Layer 9 of a small transformer language model trained on English Wikipedia (13 layers, counted from 0, width 128). Numbers have three digits each and are written without spaces.
In attention head 2, each number of a token's query or key is one row of weights dot the token's vector x plus its bias. A token spreads its attention over itself and the tokens before it by the softmax of 0.177 times query dot key.
The model reads these tokens: " time" " by" " " "30" "%" " comp" "ar" "ing" " to" " the" " engine" " no" "z" "z" "le" " of" " V" "ul" "c" "ain" " " "2" "." " The" " first" " laun" "ch" " of" " V" "ul" "c" "ain"

Query weights of the head. A number n stands for (n - 500) times 0.00091.
q0 (bias -0.148): 458288572523461361614320490552762473527482426398306643663576497303418390535549500564377548731586576462382539586288656511625611511418307423504384408496446538421400574635394287677628696489472504563615465489295496614458640565715394583476428422493482559372274615312646679391369304555535724758583430354354439362643622613605732359670496402598447458304493408768518607347558518475453526692528
q1 (bias -0.266): 450592473546487559393618418669527394408497407537393487343507497514643777405464443382514634704479558482518367574468571536255619387580500451394528331344558299302507689719440403640489520583570462540771362423481628811424518425484442592745371463692631651604414516510567423301413439431460410479622458539503382579481554551618486528670470550620611536567503152450579689313613586380487686443471
q2 (bias 0.126): 584521797444586370567251683627723517543296823449590533244632633471478339603452425482475619407390417530372493639551497474424500637451446690399458478424390391585482406678646438734400590678531532399490521839436534472466612654665597697545590581378500538602396379343488537416409618511385409358375569515398543511587592493379514397425431667263331455426381519352489662292416634654704442486578
q3 (bias -0.154): 532532474689337449503589303412379531478471445414714509525654701313639617443538477748648436513683702394458451647483532603410486634686712516294404601228457324434564590431298570484455414383584374593481503684478548493605251589559620418598510515484828691475370468632528486450371473577529519561485632391357375444317516384522593455477542469483497382586525503419550387381612520464457456617528
q4 (bias -0.123): 487649392541685503538395608493363624531601551435587658292585494537622199323357441604388447526341616657497529400347450559450443687479437478616663376651556669409413426339494654419421411400362424580516503429344624481744403414522530332427562402647236579535477481474492632630426622406442629369582348493532562543342569596468408598378535280593399618572272535555593372584413520490330614451528
q5 (bias -0.296): 300582206571503507507409243515554461484463463533521465372473665482395423533451419446527559493419503539737340287546588525586605448580551510613743355386415241360531334482270538507635705503716373639579513465419486574432689623407617688644306586580417740692661543425676304539711394694540470427588559602490517514558530442655456580449454436627604530507468439349486450381378552408434465456513
q6 (bias -0.367): 393544584555336399478588537609507547530333455223550464353437540380692354520493451535415582551638504324422282580362685489579572436577148333646442493403433581460291576471597192483702518572479475589575605624357530667328544567637432500758533513466561606466688384521649714650455397640503670640500319390583461408437493585510578392285538390710571360357436560618685281328410429468484389538577
q7 (bias -0.068): 518500496588575518550398603370507569795507536440571531394683402118447680595585478435522429603594456332415705336409542661444353719580592504714527321563390476248451611458595783547611585384471448575493539519427284627589531485503356531616384417471530440710315553511285594483482297594575608399480406633240420482503325592518695586515286450696284610557451349464548381473642593563774601601689
q8 (bias -0.019): 639681555618672270714474437536461479497458547585477439420342420457547471475369539551591480440450634460503436475417376503661334402568604484467565401609571608723464591487543595443517679385516467531447441430460609277493469295423186446403640503453500519324327437393578523457338624272487513391488341373360378298369548542497558433513528463347616469635405592388386650603561700686703355389515
q9 (bias 0.005): 552493387441562367589609675531655664288528417477496593424518676493409322742401295486713396565540543614601465419595497363460635550571489473557396648540582361547323531423355532437681554352410504359261657485587601490211574461627281796469463564538514541602493623667537452594688446529663619381474496276347634482437398618579429487411507348436407548530584717290504507523228223521376352486347
q10 (bias -0.080): 384559525421500386485504510440418670689728511276460541419597531470389301542392382354403577552433453440211546411630510568518352723484558744562421654617453661414621338380532438634316500592609594514503444396381451308649598630735496583514508546626342458466489566320605704585528308772504613467510338597216543333608708446549475405612489271406652636612500435347319567489363511794570544500314
q11 (bias 0.333): 566496682430612504614563739707396525574334460618458482368504389535535526543572619737485504475400707438626618390716393343451300443435146348549373568374496618632458547461497671452707643394518782296529511577542402448710688492504685317313583385402333316489489489481323781383647440473471596557382469694500578398451414564294485375511424601466421616266486476533538192567808417526683515445507
q12 (bias 0.021): 341388493625678470415444531707388557454434644400450695572328493373326403792588342497595450473580404606522614399471422662518431471471372514656500263626549554547453572361487672472434670697531511473347517613463481371377607871540461673408381653562414527581425568331533464740552500450324548367682576434601542631626588777486684586412404504685548339603550467486621562645283286397607375420460
q13 (bias 0.124): 545578489420575337553385519299442263424469538441261605525535452568401664541660650596655531609679908516263523724775363617712345379521512684407440500567570581758610662649552363352641671649594605259292649524441394260852309504456582436414602521285606384537465575380437556204523535587470454614425662488337454305395492578620523469573620686391386399488467598500543597553606610411582433405404
q14 (bias -0.215): 395674403566432582420446573535475357550575346548721446452765425425614469372518601550601619518604707599553687428363518642494396574540481509283601535477497597506636509434277442559530532529528350466524622418404447516688387405449353246534530437546465512385481515427756637377481433545627351642415601595516443484369576545442303652677546454551533472467347487544678479503470664369541545266548
q15 (bias 0.093): 415233367401485375550232691417429493422348469483324441517488489537488516508450410457369556496537508422275585335435606459299386360399520722520370464081567553575484354718606343729496532392558794558660389798403704648663761730829324673603496568404464553651508557769500374455407452798512527718493589500496437476619472671317563518441442657389413577484462237730671526554616520361500516605451
q16 (bias 0.219): 569256291694714571540357558368587586631476534638571490474346634301590472659473469462560439384377514402426621423460614467436554269455592677532384436529398396664496397595544646376357655618558412476500361667384470573418614630756496800716489532548393473664450235581328359589438680718332445504351464518538542560668577465527620363563374537479452517602410411552468653563483575539552464821420
q17 (bias -0.187): 400717650401384490610584456746343371375587462331496563308584674449507438470642563618514504439645479511552428550685265750357547429583496337465519675421486667503629565321478446486588486764339482466395625511520592403407404387470631386402319433432625531503759588486573486291731465392407327586494576609310566249308308603602567649416609562514719333548540548503500617351300375436490414593466
q18 (bias 0.251): 443421542536470466699512526577461562562423466322488668654353441692324244735343562554679468534472480411607389470620337370642241649507379635637216508445574297515342716560362563447597477397462808481313414704684639454327390523592484621425492598266654414392516639550343500555873578480207675433378369271397600496434411821245352514442474638398496496593537607408496450426526449539647520443604
q19 (bias -0.072): 547738442765393578473658429447306208569613403532653573508485658223401834514536603602563661518561630542414543763527338326571534578634600411474608474729611644585511658534516500431323533579414422367383671675490562525430291382552623254429535360568418529327604635242573511361464678568355301470555681263507761545413372530589519517522539685552558514446395660558437524562455661333490444482535
q20 (bias -0.409): 585553531742538602418586302286359485294504488427735607479359579184609655496675524664433412595658611549321577575305470599688366572775746370468648408536453590477456723525433580550488714496354124473557504541276554593567240559400317361595782237504484553402314245555436622496284639544515500468627589304488249476519402639405698464449615508548479359611556529469401485463541640587714460701508
q21 (bias -0.102): 539567413473535570431817312463605469593428286392337486594478531670670486458500609500467548585466496435550593413455616228437756389264470411327480630362493688483582686428471396417786482615468526482475627258583623518407316371559611428489461447564537613412648206478585526528809485563568496571537500227435518356517569452567482530855703213474539550530389438453614368481337433459240671543395
q22 (bias 0.058): 527343497394402468394416696714557545560584559459414554529470351702368413702366551319398524556388347451543360558510497436490563445500493477408429404624476523558379533630642228553472306693441708477604471427474660507435635537577391606497514573342686395665408507439340364621540367248424580396353406560523510640510608415490449540300332581531600372486452461650360710486401476190250651563591
q23 (bias -0.222): 324471485576655379504344441580557435235511556471492407357313704362193590636585496621190399585736731270496489583484336464659453562438361515750241434465668445551531656496405430451647492566500458637393522563525596564330512454352458540551560455284519618405477485573470598550417780625309421477786688500549211492863519546482462555523689596619448463397478629534608610229641543631489403609635
q24 (bias -0.345): 488488347500387440461732363551343602512558431245521512299255587448487685303452546521341564306590177535469484377380648666437633386504450593416649551436300488436368411552493483553613529504748454707973472427579623677407461584472395500913522583313487488448693343704669410677426269432516586751596470690393342487496550462419492538292330404576944460678401522459546446478346610231261699447580
q25 (bias -0.067): 828571388584472617490538702486615533452459487609617427604429512543404605553453465430506467466201361617646411674520263375493530670596607310399674425592461365518342453634477500453523730510365348362491584700448635563483399545476315460497503401456549463448276478420517401646611506556386472359452586517566343464612362601503510343500478530494408385497396758510542598245521425354551493541540
q26 (bias 0.131): 707607672635518454516456722188467664580522471484590430524600521386454445553468474654444353608450433757453627447382489419718508511419548565664354523692489747634311583427572466369554563590276552388404418538300306504594593422594470400386500550561308554362452407407306896622467478458504591583599386400544320612531540507303649567341460388761235565462620617672385271516567466608531244551691
q27 (bias 0.039): 415390422385669633492358523522402627592488434526432530424228342533158640690523799473547231408655516348734232688219300525320541524346361462619511311597638477560460523553507649353603428629473711535519538541653766438228521603339564591534542368438444351519596664528446223563640583351395554327394545500683602480511374938550373675457508582392483404590583408492420749487534524564588528372349
q28 (bias 0.261): 602430455486513567587548376461465425516524581640334752343479533668686339537527393438517602527296573695592661368658350307461643546582591490644446429635559500683504531381621564520511399599368542415477399417497306425367438360444728395282320575625422611706581433503419213562555486621592579525471475489743521489471348335567304406542416337461368773417672566521437555776460461542583475592247
q29 (bias 0.248): 474465709253483276392281717560491251517549622837282344644531551301375535845478451416639609504574536607595430624574534838400463418451468474726598641527258304461409434556460705623537676696496748299517422551513133518505918527479758533254509545592664721851608873383342315373372748619636570710405578347412455645462442626340518431366404827505448500547560273349459409533496591491678386571551
q30 (bias -0.001): 356514376531586525404544400443336604479540457416407420492507465599473467355496394420522519411443315450547623640527472473541735541460663504441540605616526647655785306232621369309442152747435385453401408496552616348422353493423716496578465739604579461489697614574617390708637352335460337515687436679637628556469398255571555560419475239619620397661601531416630592593280287389310530435366
q31 (bias 0.170): 500324554637634500454419441335537545212660507518264681493588568326510537669428500500574678503434531514446570471692413585551417544528626516231379565273476622552652516388551428265493412668629357263409298713398511367629433544586442630448521631418562565645340493368404406522610493621467380538488510598360530476500611405591551424459526394303546428637333650480490697350398476425541425673319

Key weights of the head. A number n stands for (n - 500) times 0.00086.
k0 (bias 0.010): 625493500628664530811676660705508471475424605702434554351423122615544360474511550515585582549341194556386587471504496585281314512500453440345281715394481397515366594552565645440323496492504651586478232588482549359557767523624387592507411444432598470412360530392450643576504457508730572551621216412337389364576335527504701382608646548453443799444478476804659225361544496395543336690500
k1 (bias -0.107): 283504394523543504744474632688291657424365536572328479310592405443709460550461570584456575324291519385519594672382627608275356249560426339385361444207389426542443514550605541619677545620410578489599500473766469489574655589570422365425519543558872479602630536415389622556449363477536580485401368695464607314483291571564515296674600573329601647223451445609608500293710474385561627456542
k2 (bias 0.141): 536624588477529542438368596524452431538485809348612469567295433519701417440518339507706698532382470618212348612242655554444587563500648518582473556455320539570260425576670664601339648623550567504401656481347318671594488408430638630677775679611421461518411347334497625642377537339489345538585553519478339611524727463610570437423618519407368411358706216682430578290465590444629429670591
k3 (bias -0.118): 469463416610555591518753483703633400490451414654529570538616456583721528609622528598570525449347528526593590577707561566482362204522429411486526511321507443409565462489544368493427642547651450294510395656647744365638618804653685243368567516548482411463472377422345395407514496421490500450445395518361542269490486489742691236750579393507578387203410366503574516444563250521445436604463
k4 (bias 0.017): 531383317482419423518327419419493549542668415720482526459503616260371333557557300524608468618572528637698592497489490471648661616535154574570522475458479593560489314590491588435587458556551657581553430356313511390577631368487542449440332600733348701463468634674440636592783483450599422436474361367602528486405497444319434544333402435619317584327404548277388452430484458528183578285467
k5 (bias 0.055): 399476405600490476918475452646528419427560545729410406340724452357390584565507245539568655417254414578658563514338483388323555406636425338457608514544504517520573323426497518413608536467420486434288311434776481728523758543574471496394234484566565607663575431493399401557472511591497486340523299452518525299600461313689393513507638522331751548237456624563593523236537536389513420412452
k6 (bias -0.064): 515272446641647679833554496685253383420546307657630617279372285596528580504609515573430492444244410500627641485504608447413380323507441474563305524417310659478599576403476488435395332532458625323489339672786724408500846761694445520601553528632476627496418342434413496712706367464492584559636273476408396402515485500564675310360459512340586673443493283607559536311588177453486453485422
k7 (bias 0.015): 628633641543529712504448453367634574696485569471618539416616325288608555374413243500691542565477188764346581432450547473492369572578364380451469306550335700350676380558517736577547410420661617358590475519404410400722508481737666438565342459566530569572474713354474693157522549481452551649476109508592422398542604342471609395560293492624429464481486460655617389405638439361427329474611
k8 (bias -0.104): 507432335563500513657467406496500601494540474773368654385367360369562369481829550312744507539555604621352467595586427465693473655458527536631586554653657351283306637594672527457458570551520466217648606590516535457588658510405372549487454413402388413516399474580391675415362685251317467480438548448523503413472400729526430503437562305416412451424408518573315546617497534540632466533538
k9 (bias -0.086): 614437503393477658586551450458646532471429346302486416537609376493282338523579309520524451288454376536569329370542444350601725704593583205631606608566668656546437693436524371403628558483510335433569513397477608456312572576688517621572587321827500464435545411363556683548423534469487567357547472394473589386487561241636620553394706514483446291553324464503569494431403458689352427460471
k10 (bias 0.074): 512410524377820387671378457559536454668653683313508622531719352349391432602524346431553359615248553644362724275588570483277215653681615445508481674778463547589612135381551384376165496599460590666379292471284568432638556484592393394622487563655405417566237709459321630477452611471560428542662337593320496385469549402575619467748635453471564717411488392496316368276438450434455500600235
k11 (bias 0.091): 768636527516352511381344474292294378478685328474492338793399649681609535398557531396433564743605488581261396526351537422548480484333646545591504572795535601381436588309497532615463288460573618454556583484178484515624254316452492561605587564386583338545595496500672327548734504412481546691309540532623582524544333646236312684391371529524319439703563521446406366864396726476403397446291
k12 (bias 0.014): 489374441302507450383392324607441468514393722618515360564585536297462654582331326533698545580546234670590456436389550590598531625530556442264653307716433685589527602508387644394504717383656541471425374650458527614488629403496346756726571248489557424536278622392442826662577530530398478534521492577441370665623659466482500449224714442515582464570387649434669559484175587440486610372521
k13 (bias -0.208): 492439591409388462300563711245378414433602477331468287751532477717414348454669603637671540719549532558270317534680443620492471633489468627612573738484575281481605604661535706395492592565605500338744615803395421500357467623309524661458600715086339427553484469421520222294566504338535516411335642405363393564616421740550584464639477579544333512578545433375524507710331717556669524730523
k14 (bias -0.107): 433474473589397520672493616686558471702673507930298461346469448443493416345715589524322598663390597468591534493588224618476313403752255350583475688483493611359696530521500483527568545528560562397576401543523518300420583476438583425437420717350524530559483646792414362549648535552530449381519482386601596382423411628556648398473437457559569467347419533534621567573468441497380563608307
k15 (bias 0.176): 529709546642661508469598821330530580604344550388582428546606415588539475566562381517308582504460427469176483322298561549145518362186624665371379526240364484524374421602322600613211427257421487637623529588222500613739411427536453451783626573488569418309586632462438460552295401557692617578724365540534436448632500410356616319389483758165320492509569329508393606545427975324425552777500
k16 (bias 0.229): 339686392557599423550507430253685486575158646409696298598485364477714374725366388482482678500338372511342525410402598664334567530348665705533540411678580507643522479383542537629504394459372328592518630613338431691662641624548537473697354609575459493455526493522531680589332548537500629548611534421435413647575612166398573375332429511456477383561493442464313567512365781496429437622719
k17 (bias -0.135): 451441511451430628662550392548450344321650486693248375338590452548385390313730618486579434409559689376664426654660396364295389376579500381471569665526421569493651525226545566362504489650648533223510465519643477279550383619405562474288675464349577465469642350381407452585599522426337447412430463694727694409432679707465399503680647474493557514421466481436609634294480262369503522528310
k18 (bias 0.007): 746413317435481560134602458287555544684655454217643570833394511565387635576508543403425484412520520288463342515415215525608625703500690344512407584484618795159340622582605432462529417320580386343545697281441566415379290354400548606583939383446576424541476375315436504519515401568538666428533609435512480591578500607371244514398473549619500272561638467438492544571247592480504448647523
k19 (bias -0.030): 375451435481305584393609521699369479568551382640578325445500462617368370405479507605449396323790345405739389705500507584715237663663257557415637731616511315521541389302474474579675482541457511479363588621552431363322581794469452409496415540297344518654544511438434413421698607414389604433223826504432668581648478677468555589580504511459461706374424558511504602384611596644588571540552
k20 (bias -0.062): 500302625615657526781622313688594645474469565728568559289465447480760415534477496566626472561480325414708667616707651426592273380518166462548489480432492395579665469586468460519516595560527631304553515671549616379475864726780448377371342390481428569666397412457218602370736532460307430572391516398403520413363469587511567175551446372452492477246526517675353584258687316401584356558545
k21 (bias 0.206): 322368368488496522627576386428492532386642337541362828472666500656625328631606628515504361500344462236708507450606482385096434458596557522615351681512678482562585737433412392351753428450407450699712361551514600493331369576629519464383444558489531489438672335614520496708701321361585705423468453645642579332307232523570412593690526532653648662555644608485557504380558323523374496608442
k22 (bias 0.130): 305544630566552299240535510579324754566398638245597490523334696500310559541360655479369568355573514452500611503456571567500635694349557572479591424395333446422192427459690669371496650532497539579404787537671433528391314318373482463616549545621655538466514620298473529600336421464615490623693518504549454657497507525438614673408565752418567703585702421458525595586571374443582486388453
k23 (bias 0.011): 480298572559570570808504453522416382568504586772627402556275285521483500395438344384689430480409309479466512531442381521488508398427415668610382545430540527500714559550360680615550419480453524375380434604801703385445977375527353546446576398563455414354650418298458654473484630479559120418347566492468480325527444691714354380532837609443402551416745708647382754317718426281641390385381
k24 (bias 0.097): 299380388605789589660604449795532584421464634843328723271464381517413472407527372420548435492313614303696785408629620551349409304507520402338187324381395512577599480387511439381408496447508508429523597571836661480568589767675321387628441555469553578589468340548389392618520391479318441619668364629464552159436484370430512413613512407358895602345508491667504694325546439403507627389350
k25 (bias 0.041): 454545808684588646538655783785435623574407430417595442485291452656511418437507522568608628426452347511687408651384514470720433529438478346591487441500572631452471373541568493461594664474327464222531695556644508582378663652445456338354409520577401455576420490370528560459571522345220468301600626406461478482235637555437678621323430511485511307244486588718515554297685353427430320415535
k26 (bias -0.102): 654595761590420538310567405203539411721613393294680570445524530472577488583424461484512404588484346676446546451573519463824451651468441824674529432668445609508452558537409416539668417448623571416269542622303198473625595461526512295689376425504308443368373359622581593537531266432469512520504516321446245710515469524226555671299313356754193676537709608539452416642478763484366320411406
k27 (bias 0.079): 450489430353588338253457500500414685540364500496731518428426478435415643485477531383638540431723532312629357410464180558588573544364532332480593540464751545324396554594434688535709362392377484301515693537701570477483286319232508729776653514485692660538627591441676528489400634528304434444402597703689637611537617757435133596343527508500566363700433761384532573413414464453641664295549
k28 (bias -0.013): 380596515352203345343473381168630558213538320400434421627791639571437474533289405401485492541567461576468353365524632388551764791570500660600721547801554650522617504540589586492432377461257593664493467429311319712403275238525725404315387382653551407430554622350579401514383589465504572551450630413636565674460584369400369635396429520519415452536380480595369472743544687554433547470460
k29 (bias -0.005): 589678594446362455153470596447466204391560764331430221662487570438447686396475363457397705567709444513282335349398500613535589273641539592643575303623569488488250601737638601593482526693563621483289596620288134636609523293451517518517564274580640612525548725435656185329441500610496618619444443469580569903715577517425383597345450680496373379742398332440708369536345854418667364462471
k30 (bias -0.192): 171336418352515481525535458614473668212445450530556633441748741402264554416416449469437388500622575398521550312724417492372614552539647592297720404476397504590665373180433364465533591436411198596416184533620583442387343603440560245500396529684315428360516458358514533612620492665434322319606504574562543675374755325492357668587538442695696477414485596251504668584403320599438692360492
k31 (bias 0.027): 454382600414413545424561622444314585456382613252431236697658462634363394621559511418507529573340446541355458387730676557379578588405573696409658548522630414369625430421616247436417594768373293672725382470299674440622553464384453564455375575353416354317460451377441634469557536445479419364570415612500428555415708264643529308608612455718584545312675538521551533584411650417540463677404

The vector x that enters this layer's attention at each token. A number n stands for (n - 500) times 0.0081.
0 " time": 459548580492522586839397607728466535449590605680645392276405350555566506500518631534487520400496552445634596595462530579521552551565543195586607475625308583428646469245498519405457582424637403390649365392619505500444654678437233608492465428538415510691463324428423646615607417477437501447423399530646656354290481325405739514388499446524480506409442620550458437340442411521442533606453
1 " by": 447468674533576575818405645756486475551565536740477525345529373597581504521518602485537568581497436486797490572323638638461428480421537236611633469556443637478533503222568604489526476452563382431443457408526594471490635755453375563398565425526353493487446367412306553619608542439514439498479319522620449389367546429442676519513488507527383453395482559508507434390500268506396530554393
2 " ": 551420621818622503699406584746523537468510443753471525367510426548552499518485516465410452498418434499565611511463473582537477596486514338545493441370439473501672481321437591509498445441528425459404375570620475345477645631637538548317449633440439457659377469446444547733635433572511417473256364497511523303463480515577613463450456433446305464474526577536541742470588396415452601444463
3 "30": 424465534667651613712471468585453544490472423694421523324541446402451420585645547486566525479469528528608531566500532540514386504498551300572433411482521482462502456370785495474561462520502388446379254590684411538562668462710419540387466680446544445611398538344337594706544542503490392444444538591609541306524537403641650380504465443456459457431476564539533507456611188414471489403500
4 "%": 412455672610655633813434587658532519403368608599545462246635391452497440707559503468524462443443445629613442559624539480529420440533517461547555383418534447460648495257564504557460408497329500559426479598708501426482620604537423550325485655441431461495447524491331648823559493522464538470482542506598562360315517371511627378456594442546250388436543571457450417421444282544574533403524
5 " comp": 616333673627706601812625542756463466596558589537514339146562413512484522534384520457475468408510449661808688497523554438408427448390453497553497413519439540451581305543364460585481410512376410504323498465442451465479687558568477458372345495583475556673450403605550553648553503571389360592495579352525825377370574407528481257587565559645479453269482635681389494345555377505419579404390
6 "ar": 662452392610531659656447555689589615576611442759506719376502549516460440593254381454590594462435358651679664450505522581508278618503611356497491666537450459438554348268441368592424431529324528522521458501622408421644694512486530424489402376472437504531519497458430422599560384519584338540567415449491730662480581428598647493541432467489483498270387511494520428068611243372653529551437
7 "ing": 490386473577603696755486544669416537530523534750527639298577449515535473504391566500482385501386322635756683493437510472512563540415605507600575498450390477432573363377479576594426396453517625491370551589605364549574600547434379489381464525630382581510472485465224608734599464545547353476523499468608557395438576527428534501576467446495373485276590530524517538324468362422562415423386
8 " to": 323445563670558544707404569750352543602393538749410484313458378547682504591575574410399491472465595551743591513398647581511355311439439410654627454577541626472534490282556629523501414472434488490422452418494455410574732493539450483377490435550398529496483432458282607750548549516404409551495338512551549596439538505591610468429322519533471539331540584688516503451452386547483554448339
9 " the": 417456539579558537719356701734478532479517677788506540283514496512597529518619573453444463494440468518617521527423541536529392403364417335549638504428399586514597480349586482459447563533470469436524431421569518475525660609448487540047529647595433568552474430459309600698534539467561453543366507490630615465460481414476618509446495530479357514323450522597538533267506393507460537498466
10 " engine": 497538556504558692812375704850507481491502588639495482182579470485648487565617598527532566469514511641671550549634488390344425414418553555621433472466558558423453399352292664556372502530586573474237474545640396501547748545425651433416531510351319429528423401599395468765532403523447472536373633425572370429541549546572336483528436451491529443213439483504550470329594438411483474567468
11 " no": 491452546731441472688433580663574501442388629739485296149562457470691439496543516572466438422614603565691785533491607643447337357407560371479488585582409478601643412384590484559524474431522534382377348540565480510460710456512508408303500626525455581570525490452368607642726536330472438546430498551547528471556531469421413419443406526332438657188525479444723396335521369515463513566632
12 "z": 468463735675542514703411451679477609622644420769524451140555566490463540555565302579451480550427483454558611526557526482316309263505637569548447532478560460437673441300304663487285576524551500368376581503705424382719672483455662413508584521391373530602536526377371383331491574421430549515449485461550589494660402496488616439541513566405590568290587312592568433237579425478558468544540
13 "z": 452454769640563554762426494639474593608608453693561501203500513485527536571570331569411427505475412407544541560568536424328354274465597553564454562505545469461738460302395647492345492446550494416389559482788357389630682500433566399495546523423426497599519512461339442328495584422396523482424602466565514479640336499461692426512542546437545578299632331643552439308593411560573422559552
14 "le": 477265489510558536934520478632528503486351586552550509327381311465509584549707374529409402498392441640690601550424491473490485426479616510499390499436381504510692419457582599532491324363423613476385484555756250488479615574468340423426451523563636586604542550542330710555542546379418529424460624479492414389518431414456532396369535489494595602371523413703511482484610477535608470663504
15 " of": 417405571626697493745442624651570455550424659766490544380508425439605620453487498441437516518473464493650609577421592481367478191331468319590612516530382618513579571397632528566458503538439659420364487514540443534442669528445380408335626483589408553445382527428265466573503579461434464508529480508466425479472442472600659569485381518516490496279628506631478581401429337473544543570451
16 " V": 398313658688543613741458665708575508512458606586414477463554454472585577548504617554535538413600538378519504542562525502499470284497594360479539408474447506474609531425311636514490453636530336540448398623739384573456712420443546481214508383390590518541431399507485423371495510553426448479264432482591467317568480378657681467627572399471424530488530568615603516403545255548489510469550
17 "ul": 471394586501611641911501449710530545459508530536390632450589504572479507562610625466491342448539484457561558506480561760497425444548663440391467556395435451467538469479463433484602335470398370418476476402691361530556670498452511514349497393552483679534419593286338601354497508525654453475483506388475569459425570399771463227565543534465612460320554505534586524403737353466555491612408
18 "c": 576454685551603510698456485802467475457534538625500586278558590530396644542508542537430432501477448382546598526543427515608382384413544401416524500491497377406745419307427519513404462670485551489304501486731453511454645625403590424448451463432721611492411698555356458318451413316401507464440475600445462386484577424576676319666481488561453650368604425595611544448658415542558437516398
19 "ain": 407433458579573472742623513764549487530361664378384608299563425410398475548604762573407472542364434459698685575487475595496474526514551463579473562351441446509392443375548583507493386605388615536391486601736294394571621607458465482443555390534495560515588661519258562562602506471503508370499438466530388479511509331584640425592499473319473553444546439495474504323628527428616388482397
20 " ": 537466569686593471665401555813478458507492501695434530246551465466553565538488549396323406453520353414501589485503484578489508409445583494573426472426453448554587435389419624517452474571415547539366371648648496356463531628601473445317496699464492542611373547441469560653513518493476422468290427566500469377438507547615545508483357384406389537511536592536532818519590433460526580374481
21 "2": 350451531563690689672466460835463554482460658741415513237432415465466519595595495421433514504545439513456559446527595564461414493409618442607378450557499446491507389418611531473487496621432388496382371691727486547587465480523536493369464656499514427591366454350252549542507624477445576491510400545592588294562614492569403379532577425396499436464536577539456589466591379459558593511407
22 ".": 548448497659663558614529393626595575483490486714450443209454477497634561609568475405526490315543388490589470450554548439477457405344533572449617497500464483473541486347589430553552568597521456497454456590747636439555603520744480603490529413523458504550414618491334582736496543481504550377388486428563636254367481445543556491383519482481418406507498749543384494396542252536424554398316
23 " The": 494494455573440550676397722769511543481466547655552502289519522528562511437616580531527454447472430514649531462494450357503461532373466285550566609458459585491490482464620503365581537516427470480450432404593541478495578601433529577023643631601521482528561475507338637643565563468491516481337560491650673423380515421394555551478592413508454501354468528600585481216530333557419537451502
24 " first": 518395510489641382696445651723570487407459531674630453278621393496647427531582408505578328339591547635689550658468488353583465496488539252502439614574439566510560382445602478433414503616531543431545548487617416477497666499445620498384441712447492442526383359422360569715531446460505345344382413585642526378448496449484317674476586510502416517197493581538661534400575320483463569455525
25 " laun": 548430527574549714767529592854592463630506465470597423265467452529594417507474524547599475431549598647750590506611359493343461437523590481615435559601501547468479558487341514236249498645411563394321492530498533496424619583434489462458430450480272603658372461511434497671472585521458354487466631679501537414437597497429366606427549395372474616148359623532591427328669388410531512531379
26 "ch": 663552512519441450863559646793499567549618472697589648300452601479529274527565346542551545526561423561489491504517513288420456616430519479563481658535621506422646460366444720430453421522578792400359457541580551325608555586435337370268556446519491453548479581530405493478346495488360347475553475450548523483443544460488466546476398404621521687181525545467498526241566329474543615352455
27 " of": 430486536599704493742502732586585412539481469854523540562483481456609516431469431462545505494361508574689486622461508515385573339354452323594562552515409617435582595440638478516523465500432552436311506487556540413485577563464457430352572442609437521426496459395267550592518559428479388521543527568506415499481462554619554634513452402539407427126614609526533558374416298418442593498483
28 " V": 407370631740504596783492698672575486513435541608479461540529481466600557536473597587601537431527535393592454553631450501539511325508543364469512418448507540450600571433320617487522485614503349511426417655714444525490699388473570477217519369400605522498473375488491417370511509553435422460275453520633456270575462448672621487639595347462366515373497612533592526345517245510461520402579
29 "ul": 452412575511573649933513452702556557461497517549440587483562522580469501529583660470516327508508488448595552508541516740522436418536663439377463557383486470463538517508471438437569353452362370396485479429687399503566668436487557496344508396543503649497436573285347596342494526493666428431504528396443550437428555452809435253559642504462607464289524493513589535412741331465543496566389
30 "c": 596489658566575496720475461769450473431506507643508562305552596526389638530492540527471451512460461367580587539584399521614388394409533387393512507485534390393760475313417532509408480653458546479302507497732462470457642593427606421449490461430727623476414703587362438308455424321412494430435506610429459368480565445595647321674531487570427645354602424579594556460664406542552429478389
31 "ain": 433458439618517480729666507743542503536361624376394563342546417389376463542574776574469457554333453445729703589526452584525505556503508436561476552349507465501391507361541552474497410581351618519394493640728316359565605548467465472445614394548531565482601664558266581541599502452502505335513458463527368452489492382590612433608550460326443563440520457472459529345641506443600369415376

Token 24 " first".
Which token does it look at most, and with what share of its attention? 23 " The", with about 50%

Token 22 ".".
Which token does it look at most, and with what share of its attention? 0 " time", with about 20%

Token 20 " ".
Which two tokens does it look at most, in order? 4 "%", 15 " of"

Token 28 " V".
To which token does it give the most attention? 28 " V"

Token 7 "ing".
Which token does it look at most, and with what share of its attention? 7 "ing", with about 30%

Token 29 "ul".
To which token does it give the most attention? 28 " V"

Token 17 "ul".
Which token does it look at most, and with what share of its attention? 16 " V", with about 70%

Token 5 " comp".
To which token does it give the most attention? 0 " time"

Token 13 "z".
Which two tokens does it look at most, in order? 10 " engine", 12 "z"

Token 6 "ar".
To which token does it give the most attention? 6 "ar"

Token 19 "ain".
To which token does it give the most attention? 16 " V"

Token 16 " V".
To which token does it give the most attention? 16 " V"

Token 30 "c".
Which two tokens does it look at most, in order? 28 " V", 16 " V"

Token 11 " no".
To which token does it give the most attention? 8 " to"

Token 23 " The".
To which token does it give the most attention? 23 " The"

Token 21 "2".
To which token does it give the most attention? 21 "2"